Layer 4 of a small transformer language model trained on English Wikipedia (9 layers, counted from 0, width 128).
A neuron's activation on a vector x is SiLU(gate . x) times (in . x), where the dot is the dot product.
The model reads these tokens: " a" " ch" "all" "eng" "ing" " part" "," " as" " the" " film" " start" "s" " as" " a" " b" "ud" "d" "y" " com" "ed" "y" " which" " prov" "ided"

The vector x that enters this layer's MLP at each token. A number n stands for (n - 500) times 0.0067.
0 " a": 580 537 525 683 602 357 615 546 444 449 672 468 249 437 448 724 542 646 414 424 403 355 515 367 494 567 542 516 430 340 167 455 643 370 531 510 398 664 548 666 441 468 379 589 599 781 363 473 486 650 613 626 332 460 599 436 580 553 308 496 563 211 381 424 481 606 543 711 498 553 416 776 352 441 482 515 650 619 742 486 483 381 653 443 513 577 513 360 453 391 392 647 319 440 437 280 433 521 446 543 347 665 275 524 389 363 598 481 393 342 615 637 296 460 509 747 316 581 396 467 421 567 545 407 695 612 297 528
1 " ch": 528 695 472 644 550 179 656 810 564 459 692 585 413 603 594 416 479 572 467 434 256 514 403 506 665 674 468 469 438 310 652 499 645 589 582 477 522 643 494 615 518 400 561 466 547 782 370 452 651 499 455 557 511 648 394 294 438 616 681 468 613 516 483 212 563 577 581 455 616 418 587 612 261 377 488 441 584 426 547 500 449 336 655 443 625 491 425 503 462 377 395 404 580 746 404 243 431 501 463 508 273 770 456 697 414 524 575 578 302 431 607 489 395 285 592 501 101 499 506 578 422 668 615 461 689 517 639 595
2 "all": 458 616 580 371 539 350 564 560 712 375 549 571 520 313 540 358 356 536 375 598 559 376 451 793 395 532 378 256 455 505 382 707 447 493 391 324 480 609 587 365 163 516 547 585 701 469 418 605 316 457 501 211 512 491 446 400 322 630 613 441 534 546 617 386 547 633 725 702 738 486 491 507 445 445 615 546 455 632 634 454 371 430 440 644 665 670 522 287 781 581 352 476 501 717 443 405 315 331 520 548 517 731 708 644 422 607 403 468 647 454 481 386 562 533 641 605 532 318 478 732 479 634 768 576 739 347 601 339
3 "eng": 453 315 580 368 477 479 521 340 462 556 543 461 532 538 557 374 388 764 481 617 425 371 655 689 631 668 421 333 529 566 483 438 623 326 192 349 348 676 593 458 520 451 572 541 697 500 483 569 542 467 475 429 430 659 595 480 681 492 817 420 537 490 478 498 559 728 624 641 621 624 797 648 624 512 625 328 661 531 625 658 353 344 594 395 643 364 713 364 596 589 284 491 296 526 439 672 230 537 564 328 541 597 535 296 559 596 497 639 627 498 367 471 485 338 539 731 661 339 638 699 413 543 538 310 522 504 488 407
4 "ing": 411 499 428 424 524 515 687 362 438 364 734 456 196 689 678 470 684 676 489 597 489 480 562 511 235 594 392 560 685 387 431 481 523 435 283 455 536 570 454 365 494 725 366 422 750 461 394 429 616 518 556 593 214 671 427 319 652 615 583 421 621 553 482 434 515 899 348 484 550 498 610 557 586 484 462 442 443 533 490 769 358 356 700 278 579 405 619 480 400 406 557 699 372 272 484 524 530 683 307 595 447 619 512 330 538 581 405 329 445 509 641 399 335 567 381 436 467 477 465 408 380 676 433 396 556 548 360 699
5 " part": 421 475 357 412 545 474 669 504 371 535 639 755 343 316 609 569 631 510 429 442 319 408 539 532 528 601 598 523 434 481 488 339 531 348 419 405 681 480 397 538 278 510 381 228 264 435 365 429 645 729 535 704 500 616 308 421 626 400 797 511 602 537 637 282 506 464 567 437 790 709 452 705 466 374 467 372 667 670 464 521 476 582 621 473 635 433 354 209 499 444 595 442 476 542 581 412 592 589 332 693 501 753 378 487 355 413 555 639 444 471 629 487 334 423 599 699 570 356 569 410 516 660 401 477 501 496 606 648
6 ",": 590 496 421 539 426 409 711 663 430 503 805 621 429 617 492 407 444 657 284 430 431 338 454 664 560 591 568 417 637 648 424 235 808 359 490 408 353 528 516 476 592 542 433 413 589 654 428 393 596 562 567 416 392 501 548 521 756 482 382 566 501 347 496 487 623 584 544 576 365 573 368 527 391 492 338 529 613 645 665 543 355 451 584 470 705 593 647 401 463 423 414 538 343 239 371 566 428 773 343 484 344 580 535 406 359 386 619 416 495 229 656 628 515 504 676 472 331 273 423 572 463 783 471 327 611 533 482 440
7 " as": 579 437 349 573 372 486 529 554 637 500 671 576 288 425 546 323 383 664 393 537 423 407 432 564 589 454 492 663 418 613 555 395 636 663 398 401 530 718 379 480 693 385 338 412 656 537 649 464 722 668 594 585 317 495 283 428 514 263 401 453 331 419 417 482 486 469 681 538 548 703 271 637 552 427 289 288 654 603 532 429 301 451 758 433 606 743 439 464 429 608 562 548 435 270 421 335 490 538 476 644 423 656 369 347 416 585 571 367 514 440 638 517 451 490 561 729 355 427 317 584 521 609 518 278 613 555 347 324
8 " the": 673 477 423 575 463 465 689 541 558 379 920 454 305 503 429 676 431 572 338 571 491 435 388 497 629 584 556 417 590 375 328 416 600 481 418 537 544 729 420 562 407 543 467 546 583 526 438 460 518 617 441 559 343 499 596 426 592 376 472 523 558 348 353 481 394 502 624 532 565 482 387 868 448 516 368 516 508 571 764 517 425 366 501 361 601 523 556 393 448 434 597 819 466 515 395 373 434 524 503 548 400 639 356 396 507 573 512 506 321 180 650 480 511 484 461 676 425 441 333 548 373 562 599 391 556 525 374 405
9 " film": 498 447 500 603 445 398 665 499 610 442 658 683 545 398 547 524 655 617 577 666 252 465 488 540 342 716 402 422 502 568 241 419 410 487 751 444 732 702 384 406 434 402 429 475 523 671 507 618 560 581 588 646 283 544 294 565 487 425 494 402 659 578 562 440 490 525 627 335 586 589 511 561 434 442 549 276 697 521 598 674 465 686 459 317 813 406 586 561 405 513 489 632 322 549 484 519 374 706 570 447 354 795 554 458 376 472 383 457 394 378 731 484 398 599 340 433 631 371 309 664 681 607 393 502 723 771 540 477
10 " start": 367 351 518 761 360 419 674 553 395 565 669 632 440 482 621 511 468 512 409 522 434 371 525 325 474 551 560 491 767 489 420 398 382 424 439 511 504 608 487 468 376 459 506 481 610 473 511 530 476 696 558 406 225 568 259 250 526 474 618 627 604 608 605 481 589 330 673 495 642 543 672 614 508 270 444 362 687 503 697 502 282 673 507 302 636 525 455 511 624 395 316 430 348 610 415 592 291 735 520 468 367 720 560 313 554 497 271 584 383 470 688 579 308 410 521 601 678 262 528 551 732 615 376 503 590 397 536 486
11 "s": 463 497 561 460 168 431 605 378 537 488 723 472 500 672 723 400 604 574 319 448 377 422 591 540 352 491 411 485 607 581 310 389 529 501 499 466 414 637 487 475 316 639 264 447 654 413 581 317 612 606 549 427 228 731 374 382 574 466 400 518 694 561 618 800 597 522 476 675 569 606 373 583 671 585 339 379 479 692 501 390 329 519 554 482 738 541 408 442 588 222 422 395 267 441 466 266 402 601 441 360 412 709 517 522 550 399 295 590 315 424 624 508 388 547 577 570 591 329 503 438 622 523 380 321 499 390 389 459
12 " as": 595 377 454 607 316 526 585 538 547 510 546 459 321 416 529 231 507 625 357 369 452 395 410 577 465 425 457 634 367 571 361 413 600 660 410 498 543 692 415 500 724 426 222 519 608 467 535 461 672 592 493 673 154 479 290 380 546 297 337 431 443 519 515 563 499 571 611 498 600 680 373 498 546 389 241 285 672 607 476 449 281 575 655 420 676 719 396 551 546 566 441 507 391 240 486 329 457 503 523 560 472 734 255 364 416 533 455 393 454 406 615 539 479 443 528 855 461 351 533 482 472 616 525 312 592 553 362 344
13 " a": 559 483 491 681 491 586 583 517 426 517 661 440 294 422 506 641 628 585 255 421 452 431 437 369 329 563 617 508 401 394 24 409 459 460 339 459 616 737 531 623 418 589 464 490 518 580 429 526 531 574 556 605 313 366 383 512 545 358 359 467 554 301 305 495 530 498 647 763 508 681 447 750 513 501 323 482 659 601 674 510 408 419 574 423 550 519 534 404 493 538 445 663 250 499 400 426 442 574 549 591 308 720 383 567 500 452 527 559 240 332 593 638 418 343 395 731 351 411 488 410 550 501 600 473 690 705 340 419
14 " b": 327 700 529 598 547 460 652 686 648 382 676 533 350 615 635 445 615 487 454 616 385 494 549 658 320 637 478 396 506 650 458 552 444 495 327 441 530 685 468 645 555 583 521 529 385 704 388 462 694 570 692 518 298 657 389 503 407 657 548 475 578 358 315 389 577 724 572 583 389 687 524 667 282 290 485 545 680 527 572 509 511 482 442 410 560 367 552 464 611 622 609 329 542 563 453 220 438 458 671 494 625 725 408 660 437 626 662 515 300 447 559 507 489 262 285 434 187 374 529 378 500 712 614 444 680 757 395 525
15 "ud": 627 363 386 406 407 464 541 487 644 526 521 622 505 413 577 327 702 751 502 314 469 370 509 397 386 704 384 633 304 437 392 227 403 436 579 382 661 558 410 638 508 525 720 632 305 504 355 396 378 474 546 484 480 319 354 431 350 473 690 373 529 636 466 312 587 491 517 493 423 742 702 660 395 469 520 248 690 510 588 433 473 348 585 519 395 441 528 367 452 461 509 589 527 593 790 388 235 636 797 499 444 652 409 473 387 619 432 443 493 417 405 537 438 417 517 557 356 439 613 795 513 732 335 463 616 619 217 338
16 "d": 576 467 806 437 336 474 651 320 597 306 558 476 366 563 627 569 649 635 545 632 509 473 660 504 487 774 389 421 462 608 380 521 411 264 331 433 579 483 540 515 353 487 446 244 403 329 296 592 330 434 626 309 438 551 250 341 442 696 661 367 664 418 404 470 720 628 493 460 482 702 225 459 154 489 571 442 643 352 533 536 449 317 568 381 548 359 644 437 476 378 529 551 511 444 656 315 473 622 647 426 335 594 769 455 498 546 484 740 548 394 473 425 548 388 526 559 353 312 730 674 418 560 401 613 535 562 595 556
17 "y": 661 441 725 385 217 719 475 405 455 520 706 513 400 528 508 513 674 561 222 497 431 481 483 606 566 332 327 410 558 644 424 457 455 455 377 482 554 571 468 602 468 684 454 343 373 435 419 401 555 556 507 467 338 761 378 357 560 393 469 278 694 614 668 558 793 641 572 434 422 539 189 502 395 365 406 328 555 490 453 753 545 428 703 448 678 445 762 456 617 541 321 729 472 467 587 695 443 722 296 584 458 608 641 622 526 711 547 335 529 373 521 471 394 619 581 590 502 552 471 475 467 479 609 653 673 551 575 394
18 " com": 588 540 671 554 410 453 541 557 387 459 633 612 465 555 557 532 343 709 562 673 369 634 352 626 192 546 276 601 532 432 459 266 331 540 632 466 522 685 547 402 565 465 571 515 300 757 551 592 496 541 705 563 393 626 272 498 614 443 570 513 645 518 436 263 516 404 629 466 510 545 468 661 475 322 478 477 665 410 680 483 540 589 519 271 805 222 811 502 506 334 583 399 228 562 337 485 537 531 269 639 466 648 451 550 571 612 306 520 367 373 784 695 380 449 609 468 438 338 360 558 605 588 491 560 480 600 539 532
19 "ed": 368 579 796 657 455 507 650 364 455 520 628 585 452 519 594 101 493 664 217 622 620 401 578 535 256 841 520 632 497 416 571 479 317 468 396 532 521 633 553 266 393 517 368 484 291 461 497 421 422 715 569 690 348 671 265 609 415 671 412 559 338 634 461 430 619 627 597 474 655 575 437 456 396 475 582 417 730 466 503 602 413 379 595 453 709 596 547 300 570 458 489 485 550 575 480 323 497 507 457 416 434 662 531 517 372 413 401 616 357 400 405 477 262 665 534 651 547 397 681 554 638 562 404 346 579 550 383 739
20 "y": 523 507 653 406 312 623 614 422 526 429 727 571 216 455 507 451 562 556 232 477 321 507 457 603 364 391 474 531 535 497 460 513 527 338 515 501 517 523 417 526 317 694 432 352 552 415 378 335 575 572 455 560 233 720 279 347 690 315 297 406 547 533 728 649 662 631 576 480 527 507 150 536 420 248 449 492 566 523 543 659 528 472 676 431 846 659 616 491 654 398 424 603 399 384 553 612 301 707 248 587 377 595 647 534 493 554 479 383 425 334 533 577 326 679 516 530 526 554 479 508 554 586 416 446 684 517 693 578
21 " which": 551 670 367 570 393 478 412 603 444 416 719 654 443 597 751 383 583 532 501 533 452 398 483 707 439 465 451 562 790 385 277 417 736 411 710 480 485 507 539 243 587 442 302 515 417 465 603 502 553 569 394 475 412 577 623 257 691 551 529 521 605 411 405 416 646 477 820 381 384 539 393 570 485 547 340 444 605 496 704 549 446 486 513 456 700 504 556 398 542 554 536 632 248 468 454 411 429 743 475 413 445 499 456 187 272 420 561 460 326 289 740 666 465 413 518 550 424 611 557 678 545 681 418 409 669 485 620 348
22 " prov": 540 465 384 685 358 746 639 499 347 513 563 723 284 499 530 372 625 732 469 578 459 560 311 619 519 607 417 516 606 551 425 217 429 383 589 306 616 659 416 567 535 403 458 357 431 529 719 541 558 670 583 391 261 706 379 541 438 488 522 476 446 574 316 481 472 304 711 500 675 628 495 595 506 371 513 470 638 605 548 519 536 664 567 272 658 325 414 347 548 493 692 417 183 461 536 402 461 242 410 692 591 730 424 349 549 510 478 592 467 396 632 587 563 375 368 461 199 238 696 594 491 559 613 476 503 368 458 433
23 "ided": 503 316 547 632 463 580 639 312 431 437 666 569 435 550 442 366 402 755 404 554 452 447 501 525 509 615 576 582 593 526 587 301 462 329 392 403 423 626 699 420 400 606 416 418 628 470 499 397 621 737 561 628 183 620 380 409 691 722 311 576 417 639 603 569 526 595 528 563 605 548 581 558 826 461 295 570 422 529 630 538 445 232 748 488 683 456 488 393 375 359 574 702 393 447 335 273 362 362 666 462 567 576 528 377 392 470 486 420 312 492 542 554 488 485 523 480 437 462 570 750 725 524 549 329 617 727 525 649

Each question shows the input weights of one neuron of the MLP. A number n stands for (n - 500) times 0.0011.

n12 gate: 471 448 478 376 659 462 477 480 684 360 420 452 380 604 392 633 487 390 538 503 533 618 577 474 415 407 592 418 474 704 336 442 461 593 414 474 510 615 620 558 442 497 339 572 538 477 283 643 529 600 522 533 438 343 535 396 328 554 461 566 417 503 577 442 573 582 377 278 418 564 596 388 182 597 510 542 587 554 581 342 599 407 289 343 449 444 477 546 474 475 564 378 401 490 574 558 430 708 558 481 481 526 728 375 452 451 494 455 576 463 564 611 370 542 365 506 276 446 481 594 129 513 516 665 280 723 383 412
n12 in: 359 483 664 619 372 420 371 584 587 558 493 483 382 655 763 551 603 517 463 537 327 405 443 571 588 337 454 507 497 669 559 456 315 513 545 783 601 486 639 219 490 577 383 506 555 594 403 424 510 590 533 549 367 429 620 217 472 453 575 376 230 469 591 446 400 391 535 604 575 413 430 349 514 497 240 346 567 553 601 500 553 420 520 523 299 524 514 414 358 520 370 363 630 527 487 400 487 617 666 389 636 392 386 526 697 548 397 409 328 417 384 623 566 342 411 584 617 440 446 432 460 184 623 601 377 453 451 507
Which token does this neuron like most? 14 " b"

n164 gate: 355 588 409 575 473 503 551 486 672 602 623 417 558 402 556 361 387 469 590 561 612 698 460 541 524 441 400 486 644 463 629 591 517 487 493 420 601 546 544 578 642 328 319 464 664 567 634 606 608 441 430 521 582 722 329 571 711 520 579 621 601 527 705 530 445 431 347 365 350 359 500 462 666 500 531 540 342 610 489 370 553 366 531 483 594 350 483 279 384 388 601 500 493 524 312 320 394 600 588 473 610 191 562 389 343 343 544 568 513 465 537 599 396 379 572 672 214 573 611 561 537 349 407 669 182 395 457 439
n164 in: 391 520 510 600 538 537 617 625 452 517 383 574 387 644 525 469 392 437 473 405 676 390 568 534 586 219 611 441 453 442 343 612 544 657 361 432 371 507 411 421 357 640 633 335 358 585 490 483 374 645 413 398 662 438 415 397 378 628 479 559 458 559 527 599 647 399 834 527 559 480 419 462 603 490 371 316 351 601 567 469 305 571 524 514 751 538 579 696 497 523 503 449 229 377 558 355 366 595 586 524 564 356 668 222 395 569 270 551 265 581 446 404 563 551 361 432 510 597 439 572 534 615 560 664 682 401 617 596
Its three highest activations, in order, are on tokens 21 " which", 23 "ided", 11 "s"

n39 gate: 525 489 542 461 497 492 542 483 500 419 422 382 609 573 320 553 547 511 519 622 599 511 412 562 348 600 618 503 478 500 486 392 439 479 432 530 430 363 609 564 642 450 422 433 530 569 737 429 556 344 566 442 486 469 517 804 417 756 517 394 557 415 436 564 491 491 601 617 562 353 483 534 483 317 710 461 489 481 477 650 585 656 461 406 578 531 643 397 461 500 364 492 568 637 589 588 484 293 455 556 431 433 429 481 439 351 561 586 495 629 431 474 558 314 497 450 395 525 503 587 522 520 662 319 518 489 577 424
n39 in: 384 352 513 583 374 572 271 595 500 541 666 606 693 371 539 535 534 474 537 377 570 567 232 424 414 516 438 567 491 557 669 610 525 473 657 463 670 510 389 418 450 569 563 479 405 541 456 491 437 477 580 510 513 545 450 330 210 428 570 474 351 557 563 390 600 529 455 494 395 547 437 266 582 503 538 516 657 329 549 311 491 271 535 488 538 627 563 529 418 497 713 425 471 660 531 444 429 512 560 563 444 415 716 506 509 452 494 569 488 247 336 704 536 425 567 393 474 361 371 364 525 384 478 547 428 632 772 405
On which token does it fire most, and how strongly? 4 "ing", at about 0.72

n180 gate: 428 526 479 665 409 377 606 470 574 510 598 351 618 546 505 577 479 463 455 538 544 507 452 435 589 357 434 595 438 481 432 581 411 567 395 533 519 505 452 461 450 625 476 627 442 459 590 580 457 448 488 359 495 570 621 320 552 557 483 493 409 473 550 462 520 500 404 531 621 443 376 456 418 505 581 426 572 476 595 597 502 376 551 531 443 556 546 657 585 432 519 330 554 716 445 592 514 616 440 565 564 512 417 519 514 558 419 522 507 641 606 407 478 512 600 476 610 394 613 444 498 385 630 656 560 474 547 594
n180 in: 436 574 480 508 306 502 360 469 609 485 372 517 493 498 394 525 490 525 512 446 550 650 581 473 473 482 576 495 517 435 476 537 517 364 543 505 431 572 540 443 510 577 468 560 579 648 561 446 579 405 561 347 455 402 598 535 647 561 392 543 650 590 426 706 459 533 546 614 510 500 468 593 505 660 407 515 618 505 497 611 668 574 502 571 571 630 410 457 597 483 638 596 422 505 463 402 568 664 458 391 463 545 475 481 625 675 475 631 546 459 402 451 495 535 394 485 412 536 559 555 439 505 422 636 407 569 352 361
Which token does this neuron like most? 5 " part"

n107 gate: 557 377 491 549 425 559 448 469 431 642 574 299 431 699 403 584 518 377 393 620 552 385 396 455 573 735 692 552 405 627 609 348 665 676 528 429 653 258 425 530 386 344 470 552 555 446 515 527 712 522 420 376 473 576 497 268 488 542 668 531 398 464 314 608 558 503 648 449 500 623 533 457 530 443 460 344 419 364 591 375 314 515 422 500 354 570 403 401 585 485 425 497 457 440 628 384 565 542 491 548 426 479 672 587 488 630 604 323 606 550 553 553 497 566 442 422 506 462 344 424 518 402 376 464 619 515 526 479
n107 in: 491 531 494 364 563 306 377 646 475 513 406 549 685 337 341 638 389 538 506 338 217 576 509 421 509 561 595 361 528 563 457 429 438 575 350 401 460 614 362 516 497 460 596 560 576 587 574 703 559 516 641 587 705 604 540 403 634 435 548 529 558 560 254 591 417 712 561 627 387 332 494 452 594 491 646 444 491 469 503 452 239 519 428 583 550 554 572 577 632 607 605 307 503 472 345 577 408 444 541 569 525 466 634 349 401 585 485 456 518 461 657 256 403 621 589 677 618 442 435 623 438 405 475 382 458 419 500 431
On which token does it fire most, and how strongly? 7 " as", at about 1.5

n40 gate: 707 582 556 466 383 660 497 645 576 546 485 296 520 378 456 514 436 465 455 494 408 405 337 540 451 433 500 641 452 514 381 672 432 672 581 478 483 562 560 682 545 494 460 497 418 582 419 380 435 523 553 547 583 474 295 540 494 480 543 454 383 497 412 548 631 451 649 407 334 483 590 630 423 432 517 511 548 486 397 451 654 531 534 638 644 572 714 488 477 558 356 571 696 509 601 545 561 458 691 514 419 434 622 525 359 454 441 503 489 427 606 269 515 633 494 359 393 625 480 443 604 587 383 520 553 647 606 537
n40 in: 571 533 469 611 576 526 663 570 595 538 528 434 546 543 502 526 505 449 507 540 385 567 427 543 526 529 387 461 512 469 593 540 436 502 544 352 476 460 610 601 524 490 422 512 528 559 406 521 524 431 325 510 437 416 491 595 390 526 653 451 556 481 557 617 451 517 745 379 464 493 578 714 433 462 386 429 633 530 426 401 453 654 536 587 389 616 572 498 430 456 453 602 536 564 547 566 530 462 517 388 540 438 473 431 417 584 361 464 512 564 474 493 446 605 631 510 571 563 390 610 597 634 402 457 640 550 633 464
Its three highest activations, in order, are on tokens 9 " film", 15 "ud", 1 " ch"

n291 gate: 417 408 659 542 491 392 464 460 470 536 401 442 577 607 377 559 558 494 441 456 458 524 436 539 619 497 398 491 623 524 535 432 349 347 557 436 515 355 452 346 538 423 447 509 503 574 550 643 497 634 410 476 332 389 550 586 521 582 500 588 470 563 721 396 458 611 476 521 533 512 471 599 512 544 482 397 559 526 309 764 480 500 577 485 659 643 444 400 646 558 344 462 497 432 823 471 523 474 334 458 611 553 424 374 383 780 239 320 398 549 515 540 643 462 587 326 488 474 538 348 310 533 471 485 485 521 526 414
n291 in: 479 473 605 381 420 518 577 371 435 568 544 596 417 550 472 242 448 506 535 497 461 420 445 363 429 533 485 542 611 547 535 485 541 443 515 398 329 697 539 521 476 506 538 415 623 570 500 395 421 369 399 427 539 592 456 441 648 701 518 340 509 375 456 653 600 395 533 506 479 427 602 602 684 644 497 571 433 436 616 419 448 582 583 436 553 598 503 485 260 612 667 676 431 591 409 322 644 485 453 621 485 601 687 637 523 417 430 621 497 634 454 460 734 618 605 271 500 529 662 571 450 479 526 641 685 476 486 550
On which token does it fire most, and how strongly? 4 "ing", at about 1.3

n34 gate: 488 484 568 449 795 457 563 598 500 689 584 593 591 748 617 531 559 677 584 650 456 560 695 323 409 571 672 630 398 645 736 509 544 578 452 596 628 444 553 425 466 525 469 494 424 388 580 395 475 532 478 497 529 430 578 528 513 500 338 644 304 408 297 534 500 646 352 600 601 450 463 471 484 584 624 456 674 632 445 579 577 509 431 326 372 532 742 548 434 430 444 578 433 547 308 537 423 401 723 591 509 557 471 539 342 487 460 381 472 484 463 435 648 597 564 640 596 472 647 377 670 468 466 472 464 409 577 352
n34 in: 471 541 596 473 700 361 556 357 614 344 481 405 524 465 366 406 460 413 433 532 556 639 494 727 444 557 290 536 552 453 323 465 459 500 303 561 497 344 509 453 541 430 421 407 389 395 347 324 628 458 572 612 364 639 668 424 665 387 586 551 497 456 503 468 545 345 596 468 589 535 581 506 597 337 521 456 448 627 421 491 463 500 606 468 424 547 262 659 621 514 439 520 405 503 430 468 491 578 244 444 445 629 572 562 538 465 491 541 569 485 419 433 548 564 482 477 655 592 597 565 396 416 532 348 705 482 683 444
Its two highest activations, in order, are on tokens 19 "ed", 3 "eng"

n79 gate: 389 372 542 679 516 377 599 473 562 543 430 474 470 323 452 454 458 453 435 356 391 510 581 470 549 624 584 633 607 539 526 572 359 569 573 691 451 493 454 572 650 823 526 465 465 376 390 484 588 470 567 385 543 619 461 421 627 432 543 500 322 520 445 454 574 706 655 692 493 246 500 270 507 441 377 621 311 568 408 264 432 683 418 581 464 517 408 212 599 356 614 682 600 412 455 477 635 565 497 408 461 543 540 754 630 533 471 500 416 348 568 623 426 507 440 520 396 625 716 352 519 463 680 572 534 503 362 559
n79 in: 577 503 548 252 594 449 402 759 529 604 348 449 455 645 752 685 643 636 433 542 402 445 462 493 429 444 379 418 567 451 446 551 548 454 434 398 609 577 345 351 603 413 404 621 478 497 497 421 622 347 655 490 438 529 500 448 503 494 418 675 649 614 535 639 487 362 377 301 757 510 414 628 464 606 664 481 471 500 564 294 351 481 591 478 577 500 409 721 617 362 551 571 451 349 596 541 494 334 458 506 611 458 705 478 580 419 407 413 617 424 440 608 497 387 516 632 665 449 403 555 545 645 237 391 318 394 506 484
Its two highest activations, in order, are on tokens 11 "s", 20 "y"

n175 gate: 554 368 440 409 373 366 564 340 551 527 552 251 545 470 406 551 506 617 446 668 406 512 482 445 603 463 553 631 539 603 562 488 569 442 589 435 527 472 476 772 464 413 653 477 509 359 631 370 509 497 515 488 497 445 580 458 451 485 589 528 710 220 629 365 426 378 618 581 406 404 664 469 666 464 619 539 614 429 556 439 538 302 754 455 512 378 591 571 591 485 691 413 485 449 643 423 491 396 331 443 479 379 420 488 482 433 417 557 299 633 544 374 391 518 540 515 558 621 596 558 521 472 358 587 333 563 541 627
n175 in: 451 698 481 448 598 712 510 544 626 474 601 503 474 454 564 497 510 413 387 545 277 395 355 602 536 443 181 563 567 350 481 613 416 637 510 516 403 422 366 513 506 519 461 456 591 629 381 420 390 413 618 520 421 425 358 432 643 612 480 573 470 510 458 643 377 563 370 435 503 490 477 824 735 439 817 319 639 711 382 490 522 581 611 796 516 484 412 404 373 418 448 371 487 484 548 571 500 439 445 503 420 683 553 374 532 634 481 497 411 590 558 500 617 581 480 481 560 739 584 454 580 503 577 481 568 409 500 275
On which token does it fire most, and how strongly? 5 " part", at about 0.27

n188 gate: 416 458 455 579 303 494 473 371 503 397 341 533 579 515 443 582 652 553 365 335 530 476 369 460 524 413 313 451 587 582 459 425 401 494 442 581 374 639 697 509 328 497 635 520 383 641 482 521 551 678 586 478 399 613 494 292 497 372 534 383 432 460 701 461 386 445 525 323 479 497 479 331 473 365 469 644 398 571 390 656 372 647 467 518 431 543 606 478 618 565 626 536 598 614 638 431 509 628 549 476 601 339 512 597 590 552 476 639 280 475 637 576 413 491 451 668 435 687 512 482 533 426 547 605 320 298 447 548
n188 in: 409 699 576 461 550 468 482 433 409 509 664 494 503 306 582 535 350 500 358 380 527 444 430 479 344 431 647 589 555 476 546 445 333 551 593 630 404 402 535 497 567 573 573 443 497 661 581 563 427 524 316 518 553 586 488 459 650 526 560 599 455 530 395 301 476 300 503 649 556 567 526 536 418 410 527 474 442 503 600 554 486 760 624 599 520 621 615 578 394 614 590 567 381 661 398 683 391 596 309 347 494 488 581 304 410 642 520 459 405 434 390 787 479 564 557 430 515 540 380 562 465 593 520 576 515 485 440 594
Its three highest activations, in order, are on tokens 10 " start", 20 "y", 18 " com"

n215 gate: 535 588 519 497 525 597 516 398 563 582 446 342 560 427 484 627 472 439 519 484 551 433 463 265 510 438 559 554 369 642 451 560 475 476 564 447 384 533 491 576 594 396 415 603 509 447 347 360 268 516 410 438 535 306 363 607 606 578 609 432 756 561 582 487 368 538 494 475 427 525 634 468 484 666 308 563 581 596 497 551 667 616 370 656 622 475 646 519 484 549 644 538 561 598 566 310 654 544 354 598 441 411 516 369 459 433 210 399 488 412 450 513 445 447 394 465 162 475 396 506 522 519 686 248 717 371 404 557
n215 in: 597 637 561 448 433 413 518 662 543 564 313 506 381 338 535 332 428 459 488 476 660 445 723 405 420 481 506 611 512 549 408 482 357 641 450 422 509 586 423 494 457 397 288 524 450 406 491 473 524 598 515 437 725 466 512 601 456 419 621 350 660 654 500 366 344 491 525 628 442 394 479 705 656 318 522 485 609 545 681 330 557 388 466 551 609 445 399 447 620 485 533 503 444 570 288 292 542 554 595 271 482 472 572 456 681 417 536 704 617 469 458 586 506 479 667 567 559 374 463 466 627 407 425 436 382 500 655 573
On which token does it fire most, and how strongly? 17 "y", at about 0.43

n117 gate: 305 446 522 637 598 628 570 484 431 570 534 447 421 731 503 456 413 539 550 651 589 829 538 551 665 429 637 497 413 399 627 582 538 633 436 693 553 427 519 402 450 591 374 512 604 349 469 491 541 386 404 350 452 465 362 639 561 472 567 503 409 452 503 525 358 478 555 623 366 566 265 529 583 538 458 434 604 584 625 365 484 638 465 622 509 360 586 384 309 457 400 334 606 503 365 403 336 459 519 566 363 494 532 335 641 414 503 648 463 607 388 490 285 459 417 500 558 373 342 484 744 429 519 377 513 424 302 535
n117 in: 371 326 596 569 587 535 363 705 465 461 427 503 526 697 544 503 446 304 410 555 526 516 484 419 685 487 456 624 567 474 516 439 561 422 480 321 757 513 419 448 729 458 484 491 294 439 570 586 542 643 620 577 683 790 650 594 381 446 339 450 659 471 523 497 678 562 699 574 608 532 593 520 581 487 424 535 529 551 466 444 405 285 571 471 500 643 549 556 536 554 436 494 461 416 420 388 519 535 614 364 650 639 487 760 458 588 356 452 694 527 430 396 403 374 405 693 497 481 371 302 516 566 449 729 399 461 535 370
Which token does this neuron like most? 7 " as"

n296 gate: 595 366 574 329 670 506 494 500 619 641 484 353 587 455 484 410 518 488 423 283 647 395 524 539 473 543 576 530 359 542 384 417 652 440 512 450 411 441 467 500 533 580 556 601 638 376 577 333 447 445 348 288 485 503 547 375 467 482 573 482 573 599 503 375 579 309 417 556 374 568 683 533 467 464 252 310 586 535 599 467 403 485 407 394 249 491 605 530 380 500 459 402 621 542 473 506 375 686 641 515 479 503 381 509 447 638 468 369 614 448 471 624 304 355 536 476 415 579 571 683 583 549 468 467 587 610 579 635
n296 in: 647 546 298 329 602 424 385 404 577 543 407 503 568 441 455 556 548 522 540 374 280 516 643 562 376 579 588 450 482 658 389 454 485 441 431 521 613 397 519 571 543 325 442 455 491 742 555 548 488 332 340 490 637 385 515 635 418 628 484 443 462 674 561 503 569 444 415 466 472 295 692 741 525 543 397 396 332 594 637 434 482 543 379 418 665 276 633 377 546 557 576 436 506 660 448 591 575 576 618 426 621 587 481 524 469 618 482 466 406 310 445 439 468 390 381 592 538 479 374 534 460 607 449 402 606 368 241 543
On which token does it fire most, and how strongly? 15 "ud", at about 11

n109 gate: 468 632 567 611 672 484 451 507 439 503 458 551 380 594 436 623 420 354 337 603 591 327 628 467 467 586 401 772 462 662 645 510 613 466 500 382 465 345 662 289 542 377 481 434 685 448 561 548 506 497 811 560 520 549 298 432 510 513 566 401 424 520 555 422 437 530 596 603 608 278 625 418 562 696 451 471 371 319 473 539 478 397 633 407 516 497 549 487 480 383 555 654 516 448 590 666 687 570 448 523 586 578 440 669 340 582 423 565 344 563 535 321 617 348 362 361 361 449 410 705 532 576 570 548 456 529 301 409
n109 in: 688 635 526 467 586 529 450 331 487 387 479 367 513 721 758 278 315 385 477 493 657 550 454 453 437 422 481 624 680 497 571 267 431 649 591 585 484 562 517 729 391 602 385 551 436 602 578 451 359 524 659 643 420 507 526 467 564 832 490 530 629 473 559 302 335 574 476 451 583 395 546 318 467 576 540 536 418 321 425 409 464 355 649 480 690 373 387 355 656 510 520 530 326 500 582 510 390 608 689 411 549 444 365 455 438 483 520 319 448 507 500 610 449 576 527 434 611 468 329 510 490 369 555 589 745 569 623 616
Its three highest activations, in order, are on tokens 23 "ided", 4 "ing", 19 "ed"